Layer 9 of a small transformer language model trained on English Wikipedia (19 layers, counted from 0, width 96).
A neuron adds its activation times its output weights to the MLP's output. To switch it off is to set its activation to zero at one token and run the rest of the model.

Output weights of the MLP neurons that the questions are about. A number n stands for n times 0.008.
n5: -10 -11 26 18 -26 20 -41 1 -22 -28 8 -9 4 -37 1 22 -32 32 21 36 -20 -2 21 -12 -13 9 -4 -15 8 31 64 -13 41 -41 -26 12 4 10 40 -3 -13 18 -9 -19 25 16 10 13 -24 -19 36 -3 15 2 -6 -5 0 -7 8 13 22 -24 24 11 0 -6 -8 -36 -24 -50 47 -30 33 0 0 17 -14 4 5 -7 -21 -40 30 -4 2 -11 -22 7 -10 11 6 -1 20 -35 -13 2
n9: 2 -9 -28 -10 2 -33 -9 -48 21 34 0 46 34 23 -19 1 -50 67 -5 9 11 -25 12 -56 -21 -62 6 3 -10 -49 7 -32 7 18 -7 9 -45 -54 6 42 -5 8 -18 -13 32 9 -23 29 2 12 -21 5 -6 8 40 49 21 -15 -18 39 0 14 32 24 -20 -18 10 4 -35 23 27 -24 46 -11 13 6 -15 1 12 -2 27 -28 41 -8 -6 -1 17 1 -41 -8 -7 29 -18 -25 -6 17
n10: 8 5 -32 6 42 9 28 -30 -5 -2 0 -38 17 16 -46 -40 13 -7 -13 19 3 -8 -35 -6 30 8 -16 -31 37 26 14 -1 -20 10 -17 21 -15 15 1 -11 -36 -32 25 16 21 -16 84 37 1 -21 94 -23 -25 33 -40 -9 -4 21 29 -10 40 26 -51 -19 -21 77 -43 20 3 15 -39 16 -21 -10 -8 12 18 26 -42 -10 -1 -41 8 -13 57 -15 18 -41 3 19 -3 5 -13 -12 -3 -20
n22: -4 8 14 34 4 5 -33 -2 12 -10 -2 11 24 56 -33 -23 7 -14 -27 14 -25 -3 -38 -15 26 -7 -5 -19 1 8 -11 19 3 -5 -6 22 9 -12 -11 -31 -17 7 17 -39 27 17 -34 50 1 -17 40 -9 0 -55 28 48 -22 -3 -18 -21 21 22 -2 -12 -34 -5 36 -24 -6 -41 1 -25 -26 -20 -26 4 -18 -10 -9 48 -25 -21 36 11 25 15 -23 26 12 35 -5 10 31 -10 30 -4
n49: 3 41 -13 -41 16 7 1 -13 -5 11 7 0 -29 -7 -28 0 -15 -29 -29 -50 -37 30 -22 5 6 -38 18 11 28 -7 -30 -5 -7 37 18 3 11 -16 -57 10 27 7 54 25 3 12 -14 -20 -6 -1 -1 5 -10 -2 -17 -13 11 24 -14 -24 -18 3 -31 43 13 -12 -34 20 7 42 -42 2 -37 34 19 -23 18 36 8 -14 12 44 -4 37 26 -3 17 7 5 -12 0 -16 -22 26 -3 -12
n81: -28 36 14 -2 -27 16 19 14 -31 26 18 -26 -22 -1 -6 26 7 -10 -17 -23 7 35 0 1 23 24 10 44 72 8 -6 -59 4 -71 -19 -15 18 -9 36 -14 2 0 -6 -21 -7 -27 -2 -7 -10 -1 -25 -4 -1 46 -48 -22 -38 -9 19 -5 30 -2 4 10 4 -5 17 -9 -10 -1 6 33 -3 2 -5 -13 -25 8 51 -6 5 24 19 41 -16 -6 7 33 -28 -4 -37 -4 13 20 -33 -28
n105: -23 16 27 33 -42 -12 24 14 -5 33 -54 -17 -44 -60 4 -65 6 19 57 7 -15 30 4 -6 40 -2 -8 -11 1 6 26 15 33 4 -21 -21 -34 13 1 -34 17 -40 -16 -63 22 -32 -32 -44 63 37 29 -27 62 -23 -28 21 10 27 -5 -30 -10 8 -5 26 25 -18 -19 -52 -11 14 26 -7 17 37 6 12 31 -9 14 17 -33 -14 -30 3 41 21 -14 18 14 13 14 -33 16 49 -16 18
n113: -6 1 -17 9 -36 -20 -7 0 2 -5 12 16 11 28 -37 -15 21 11 -20 -16 17 20 -32 0 13 38 5 26 19 -28 -7 7 -12 46 38 4 12 -21 -36 -27 -5 27 7 33 17 -34 11 13 36 2 -33 -1 -26 4 24 -6 7 25 -23 -4 -35 -28 18 -13 10 -12 14 18 26 9 -21 -8 -13 -3 -27 -9 25 -1 -5 31 11 -30 0 -18 -12 15 23 9 3 21 -22 -1 9 -10 -16 -29
n118: 0 13 -29 42 -6 14 6 -39 -19 42 -30 0 -8 6 49 -15 9 2 19 22 -2 -16 15 19 -2 15 3 -22 6 -36 17 -1 -40 -44 -4 -34 -4 -1 7 11 24 -15 -26 10 -50 -22 -29 15 15 -28 -14 9 6 18 -9 -19 -2 13 24 -17 24 3 0 37 -5 -19 24 23 -9 33 13 2 34 37 15 -5 -4 -30 49 -37 -13 -31 32 -4 27 18 -36 -7 -11 -6 10 -20 -14 2 28 -13
n149: -20 31 -13 -31 25 -56 7 8 33 10 -6 -5 22 12 -6 24 -19 -2 -17 -3 6 9 -21 8 -15 49 -1 15 0 6 -39 -12 19 23 17 41 -10 -18 -7 -4 23 -19 34 2 29 45 11 -27 -13 2 4 0 33 -4 -42 -6 -8 -12 9 -18 -35 -11 -17 10 17 17 -20 -9 15 27 -45 -11 -5 7 -24 -6 29 -9 -35 10 23 15 -26 -19 -20 8 2 -26 -5 26 11 17 -24 -4 -17 1
n157: 17 -38 42 33 -21 41 -57 -68 1 50 22 -5 31 -53 -17 -18 29 13 -18 11 54 -7 -2 -8 33 -10 -13 22 16 -48 11 0 15 7 -2 -2 -7 -18 17 3 43 4 -29 -55 -13 40 -9 15 41 14 -11 16 -37 -29 -36 -7 -23 -45 17 19 1 0 -10 15 0 75 35 25 10 -49 -6 -4 30 49 -38 -12 8 14 -18 12 7 44 -6 -4 -23 11 -1 5 -20 10 -7 8 4 -7 -21 -53
n187: 28 40 -8 -26 13 -15 4 0 34 -22 -18 -7 12 -9 12 -21 29 -15 1 -5 -6 7 9 9 6 19 7 6 -3 -23 1 21 -2 17 14 2 -12 32 -24 -39 -2 18 5 0 21 31 12 2 6 -15 -5 38 44 3 -43 -17 7 36 -18 -19 -44 -16 14 -32 23 16 1 42 -8 7 -3 -26 -41 15 -24 -14 8 25 -60 36 10 21 -17 -3 -36 13 -18 -12 -11 2 -11 -2 18 -3 -20 -8
n192: 27 46 14 51 1 44 30 -2 11 -5 20 47 -41 -33 -48 8 -11 -41 4 34 37 -9 0 20 -9 9 14 5 19 25 30 14 -10 13 5 1 24 -4 -16 -46 -15 -13 5 23 -28 -32 -3 9 -15 39 -31 5 3 8 -57 -41 16 -3 12 -8 -1 -20 -13 -15 14 -44 -68 -40 -4 2 38 1 -6 33 28 25 -10 9 26 11 -45 -2 -7 27 2 23 -28 47 -36 -23 0 -50 -72 8 43 28
n209: -16 -25 15 8 5 54 24 39 21 16 -3 20 -61 -6 -2 40 -15 -43 -20 -13 12 45 17 26 0 42 6 12 -11 -7 44 -23 -21 -46 24 35 -4 -1 33 -18 -1 -6 41 -2 3 -34 16 17 13 -12 -14 -33 -31 12 -4 -34 -47 -3 -15 -41 -18 37 3 -26 12 30 31 11 -51 6 -7 3 -17 -15 -23 14 -10 25 -8 -7 17 13 24 -35 -34 -13 -50 3 12 -6 27 15 20 -22 -32 35
n229: 22 -17 -35 -2 -37 -48 -15 -9 34 3 35 23 22 -25 8 1 11 2 11 -23 -38 -2 27 -37 -42 23 77 -42 1 10 -16 -15 34 -22 -6 21 0 28 -7 13 -19 36 7 32 24 -1 10 -22 9 36 -3 -20 -6 43 -7 8 -39 19 -20 -3 14 -4 -17 -43 8 -30 8 -4 13 -12 -8 -38 -24 50 10 6 45 21 2 -11 -24 24 11 -14 -12 -5 3 -24 -41 -18 4 -28 61 -2 -39 25
n239: 47 -6 21 15 3 -33 -4 7 3 6 -2 17 7 -35 1 9 45 19 12 49 28 -42 -9 -8 -3 1 -17 -20 -7 31 21 -10 21 16 18 18 -12 15 3 -7 13 -9 -58 -33 -14 5 -18 5 -29 -12 4 7 16 37 8 18 -21 -4 -15 15 -23 10 -4 14 18 -10 24 -48 -22 -16 35 -2 -18 -11 37 -14 7 -26 -21 -1 -22 -2 1 11 -7 -2 32 -14 -21 -9 -25 -30 6 -5 27 27

Each question names a token from some text and the token that comes next. It shows the activations a of the neurons there, in the order above. A number n stands for n times 1.2.

Then comes g, the gradient of the next token's log-probability with respect to the MLP's output, scaled to length 1. A neuron's effect is roughly proportional to its activation times (output weights . g). A number n stands for n times 0.0044.

" |", then "\n"
a: -8 0 0 0 -1 1 0 -4 -14 10 0 23 1 0 -1 0
g: 24 -4 19 0 17 -8 35 -12 -27 13 16 47 35 26 -28 1 30 -40 4 -7 -23 29 50 16 25 10 0 25 1 28 -37 8 9 -21 -23 -28 27 5 -24 5 15 0 -8 1 26 -19 -23 8 3 -21 1 -45 16 8 -19 7 33 -18 -50 28 4 5 6 28 -28 -35 -8 31 -22 -25 26 40 -8 -13 9 -1 -21 1 -25 2 -16 -13 -14 -9 26 -29 -1 21 -12 -17 -41 -28 18 -20 -48 50
Switching off which neuron hurts the next token most? n118

"2", then "1"
a: 0 0 1 -8 0 3 4 0 0 4 -1 -4 -3 0 0 0
g: 8 0 19 4 34 19 35 8 -16 13 19 57 -10 2 -30 11 16 12 9 -22 -44 -12 -18 -1 -11 -12 11 -16 -21 -26 -3 6 -11 2 -20 -46 38 -28 3 12 -15 17 4 -42 -16 37 33 -51 -4 23 19 -10 -47 2 -3 -31 32 1 -7 -19 10 7 61 24 8 13 26 14 38 21 -11 32 1 -23 2 14 3 21 21 -46 -2 34 -24 -22 -1 -46 -2 -24 -4 -15 -19 9 8 -23 -31 11
Switching off which neuron hurts the next token most? n22

" |", then " "
a: 0 0 0 -2 0 8 -1 -2 -16 12 0 5 1 0 0 0
g: 9 26 -1 15 -10 40 -14 44 8 22 5 -49 -3 6 -34 7 17 -29 -45 4 -43 -3 57 -12 9 -11 14 7 52 8 12 -16 28 -26 -59 10 15 37 1 -4 -30 13 -57 1 -3 0 11 10 31 9 -11 -20 21 3 -28 20 4 1 -16 -57 -13 18 -20 6 9 15 -11 -14 -8 -34 1 -2 -18 -12 -10 16 15 20 31 -31 15 19 -11 28 -14 21 15 -16 -27 -7 -24 -18 9 44 -8 15
Which neuron, switched off, raises the next token's probability most? n149

"ja", then "c"
a: 0 0 3 0 -9 -1 0 -1 0 0 -10 1 -1 0 0 0
g: 42 21 -52 -13 2 15 -10 23 16 8 11 19 -4 -15 -1 -2 9 32 -3 -27 -9 -40 -36 -5 -12 45 11 5 17 5 -23 -14 -18 0 -44 -24 -52 6 40 -10 13 -27 35 -27 17 32 16 27 -4 13 -31 -23 5 29 14 -2 -23 -14 29 -8 60 25 -28 -10 2 3 25 13 37 5 -32 -22 -25 -12 30 -23 15 -11 -38 -27 17 -4 -12 21 -5 -17 9 45 -9 -7 -12 21 23 -24 11 -25
Which neuron, switched off, raises the next token's probability most? n157

"I", then "II"
a: 0 0 0 0 11 -1 0 -9 0 5 1 0 -1 -6 0 1
g: 5 -48 -26 35 17 -12 -40 -32 4 -14 2 -21 8 5 -28 14 39 8 37 15 26 29 -9 -15 -6 20 -13 41 -11 -2 -5 -4 6 12 2 -3 -30 2 -1 -15 -29 9 -46 30 -19 -1 20 21 8 10 -5 -13 62 19 19 18 -8 -12 -24 -7 -77 -25 -26 -21 1 28 18 11 5 9 -2 -42 -3 -27 14 22 -21 -17 -36 19 35 -29 17 3 20 11 14 6 -12 32 -10 16 53 -5 -2 -25
Which neuron, switched off, raises the next token's probability most? n49

" Bu", then "cu"
a: 0 15 0 0 1 4 0 -1 -1 0 0 0 0 1 1 0
g: -1 -14 -11 -31 11 -15 2 -9 12 -8 -32 31 -2 16 5 13 12 32 28 2 -38 11 -3 -2 -1 -15 18 -27 44 7 -43 -4 -24 10 26 -10 -25 -31 -12 18 -18 -23 20 -29 -12 31 -20 -16 -6 -31 -7 36 -10 8 -2 10 -13 -1 8 41 -1 15 0 -28 27 -31 54 -11 46 -48 8 3 13 0 12 1 5 9 25 0 1 -30 41 -7 44 -18 51 -35 36 18 -21 23 -42 -1 -49 -14
Switching off which neuron hurts the next token most? n9

" offers", then " from"
a: 2 0 0 0 0 -4 0 -4 -2 1 -1 0 0 -4 8 0
g: -18 -13 4 15 -13 -22 22 -32 -35 -8 28 47 16 -5 10 -29 -20 -3 20 -37 -13 7 -1 -20 -10 -2 -4 44 11 -11 9 12 19 -52 -25 -30 -9 7 19 0 32 -16 0 14 8 28 22 -23 1 7 -37 0 1 36 1 41 -27 21 33 39 55 5 -1 14 19 -58 23 10 30 -23 10 11 -48 34 -8 -23 25 -16 -39 -17 -34 10 23 3 1 -3 14 19 -7 -18 -6 -47 -2 4 3 -21
Switching off which neuron hurts the next token most? n229

"1", then " December"
a: -1 0 11 -4 -1 3 4 0 -1 4 0 -4 1 0 0 0
g: -2 13 6 5 -46 -39 -27 -46 23 -34 -3 -29 4 19 30 3 -29 -16 -1 -40 0 -19 28 -21 20 23 7 5 2 -5 1 -40 -73 -6 -9 -6 29 -2 10 18 -5 12 18 -28 -20 10 -37 -16 5 -4 18 40 24 23 0 5 29 10 -6 20 39 -33 -7 57 4 -4 11 -3 27 -31 -7 -5 -34 58 47 13 -2 -28 -25 21 -16 0 10 11 33 12 22 9 -4 -19 -3 -2 -9 10 8 -12
Which neuron, switched off, raises the next token's probability most? n10

" duties", then " in"
a: 0 1 0 0 0 -4 0 -1 1 5 0 0 -4 -13 -1 -6
g: -1 6 -27 10 39 -24 -2 -27 32 -5 -15 -9 36 39 8 -12 2 19 16 -20 -26 -29 8 24 3 3 24 9 -6 -62 11 -33 20 8 -26 11 -25 14 15 -21 -4 16 -21 -16 2 24 21 -16 37 -10 47 39 18 -2 0 44 16 -3 15 -25 0 -28 14 -53 13 7 5 38 23 -23 17 -26 27 10 -20 6 -47 -28 -28 -21 21 2 -30 -6 31 -38 -9 -7 5 -12 5 30 -53 -5 13 -2
Switching off which neuron hurts the next token most? n209

";", then " syn"
a: -3 0 -1 0 -1 -1 1 -3 -6 19 0 24 -4 0 -1 0
g: 1 17 -4 -4 -12 -5 -44 2 50 -9 -6 -17 2 -37 -20 18 3 26 -15 5 26 0 12 10 -11 29 -4 -15 -54 -23 -1 -10 -21 -45 4 1 -11 -32 53 -15 39 20 21 1 -24 5 18 4 -22 -17 -16 -5 23 -13 -22 -6 19 -10 29 2 1 -22 -1 18 4 -13 52 -21 24 21 -13 -28 -24 -14 16 17 53 28 -23 15 -14 12 15 47 21 -10 33 -23 13 30 11 2 -58 -9 6 -52
Which two neurons, each switched off alone, lower its probability most, in order? n149, n187

" that", then " are"
a: -4 -1 0 0 0 0 0 -1 -15 14 -1 20 -5 -4 3 0
g: -17 1 -15 -15 24 -26 -26 26 11 -53 -1 -7 9 22 9 3 16 23 14 6 -12 -18 31 10 16 -24 15 -4 -1 17 -20 6 5 -9 -14 11 -7 17 -19 17 -10 26 -37 -16 40 -33 -33 10 35 32 -22 23 -18 7 0 24 -47 -20 -18 15 32 31 1 -66 17 -6 17 -41 26 7 14 16 -16 23 -17 -8 -35 0 -2 13 25 13 -5 -45 47 -42 10 -14 33 -40 38 14 8 -1 -36 13
Switching off which neuron hurts the next token most? n118

" |", then " Date"
a: 1 0 0 -1 -1 0 0 -19 -1 3 0 0 0 0 12 0
g: -15 38 17 13 -21 4 -29 -6 -6 -49 19 53 -25 18 49 19 15 -42 30 -6 -17 36 45 1 -30 -39 -20 -31 -17 -5 4 44 25 -2 -5 -6 22 0 2 5 5 9 -5 17 -11 8 22 -24 9 -9 4 3 14 17 -45 -9 -19 -21 11 7 15 -11 -43 21 -26 14 -28 37 -10 -20 -3 -24 -15 -25 22 -29 -20 17 -11 -16 41 13 5 -1 17 -10 -9 10 -44 47 14 -7 11 -3 -34 36
Which two neurons, each switched off alone, lower its probability most, in order? n113, n229

"r", then "ook"
a: -1 1 2 -5 5 0 -2 1 2 10 5 -1 1 0 0 -2
g: -3 -30 -17 -12 57 34 -23 32 -16 5 14 -40 20 -1 3 15 -28 39 -36 16 40 -29 -19 -8 -11 -5 -26 19 -10 -12 -13 52 -14 -21 -7 30 -37 1 17 -8 -8 -5 -6 73 3 51 -15 12 -17 0 -11 -28 10 -14 -3 27 26 -1 -48 -17 -10 -1 -25 -38 -15 -15 -17 8 -2 -14 17 -7 -8 2 -5 5 -11 11 6 32 18 -8 1 31 27 -17 -23 15 -22 18 21 -27 43 -22 29 7
Which neuron, switched off, raises the next token's probability most? n22

"re", then "ș"
a: -5 0 -10 0 -9 -3 0 -7 1 0 0 0 0 1 0 6
g: 36 10 -13 20 2 -33 -36 34 -9 7 -11 19 -23 11 -15 4 -21 -7 41 0 -10 30 -17 -28 -14 -5 30 -32 5 1 -2 -7 22 34 12 30 9 -9 -38 6 4 21 -68 -17 -39 -25 6 8 -8 0 -12 5 3 35 7 -3 -6 -37 -18 -23 -40 14 29 -9 -12 -30 10 27 11 -38 50 -18 3 34 28 18 -2 31 15 -19 -4 -45 -10 18 24 -17 -13 5 20 23 -24 47 -6 25 24 -34
Switching off which neuron hurts the next token most? n10

"\n", then "In"
a: -47 2 1 0 1 9 0 -4 -48 30 0 91 -12 0 0 0
g: -11 11 -18 -13 -28 -39 -11 -1 35 -41 -25 -5 18 36 -49 5 -20 16 -11 -13 38 -7 -1 3 -26 63 -14 -23 -10 -20 11 -43 18 3 -3 12 -37 1 2 -28 -22 16 -3 -11 10 23 43 -13 3 -10 32 25 -11 29 7 -1 4 53 27 -21 17 -12 -9 12 40 15 -35 25 -31 -14 12 -2 1 20 31 4 -15 -30 23 43 4 -19 -35 -18 14 -28 -26 24 26 -3 19 -9 -21 3 36 -15
Which neuron, switched off, raises the next token's probability most? n5

"ology", then " with"
a: 0 -12 0 0 16 -4 0 -5 1 -3 -1 0 0 -16 -1 0
g: -15 32 -19 -19 10 -27 24 -7 -26 -12 -12 -8 -27 -13 -33 -3 -22 12 -12 35 -9 -10 2 -54 -13 17 30 -13 -2 -29 26 18 14 -24 9 4 8 34 16 -23 32 -13 -35 -33 -18 -12 43 -34 -11 17 2 10 9 4 -29 25 -55 23 40 32 22 4 5 22 -8 -2 -18 -1 34 -7 6 -8 8 -5 -25 -14 37 26 -34 6 25 2 -22 -33 30 -5 2 -5 28 -6 21 -13 -35 36 6 67
Switching off which neuron hurts the next token most? n209

".", then " Brian"
a: -37 0 0 0 0 6 1 -3 -38 29 -1 85 -10 0 -1 0
g: -30 17 -22 5 -6 14 -24 1 31 -15 24 4 -25 -12 29 2 -33 33 -6 32 16 -32 17 15 -12 5 -19 -19 -20 -11 3 19 -11 -14 6 5 50 -36 27 -35 13 11 17 -39 -14 17 18 11 2 -11 12 24 20 0 -11 -10 18 33 0 -13 -18 -28 10 -32 -23 -20 1 -45 20 8 19 -9 8 -11 -25 -9 40 25 -9 -20 8 7 42 -23 -24 52 22 30 -47 -43 -27 7 28 -25 59 -18
Which neuron, switched off, raises the next token's probability most? n5

" ", then "3"
a: -19 0 0 -7 -2 -1 1 0 -4 14 0 12 -5 0 0 0
g: -15 3 34 14 8 -41 -51 34 29 17 13 16 12 -15 -23 5 -58 23 -39 -28 10 -12 -1 -20 57 24 42 -15 5 12 36 -1 5 5 30 6 -46 0 -6 -20 -1 1 -5 25 -28 -15 -2 26 31 16 -21 -7 -1 10 8 14 -29 13 38 25 13 -67 -2 34 16 -21 -13 -16 -16 -37 -1 7 -23 -12 -31 -1 1 1 -17 -4 29 -21 23 23 17 -37 -25 8 29 -7 -2 -22 4 14 12 -2
Which neuron, switched off, raises the next token's probability most? n5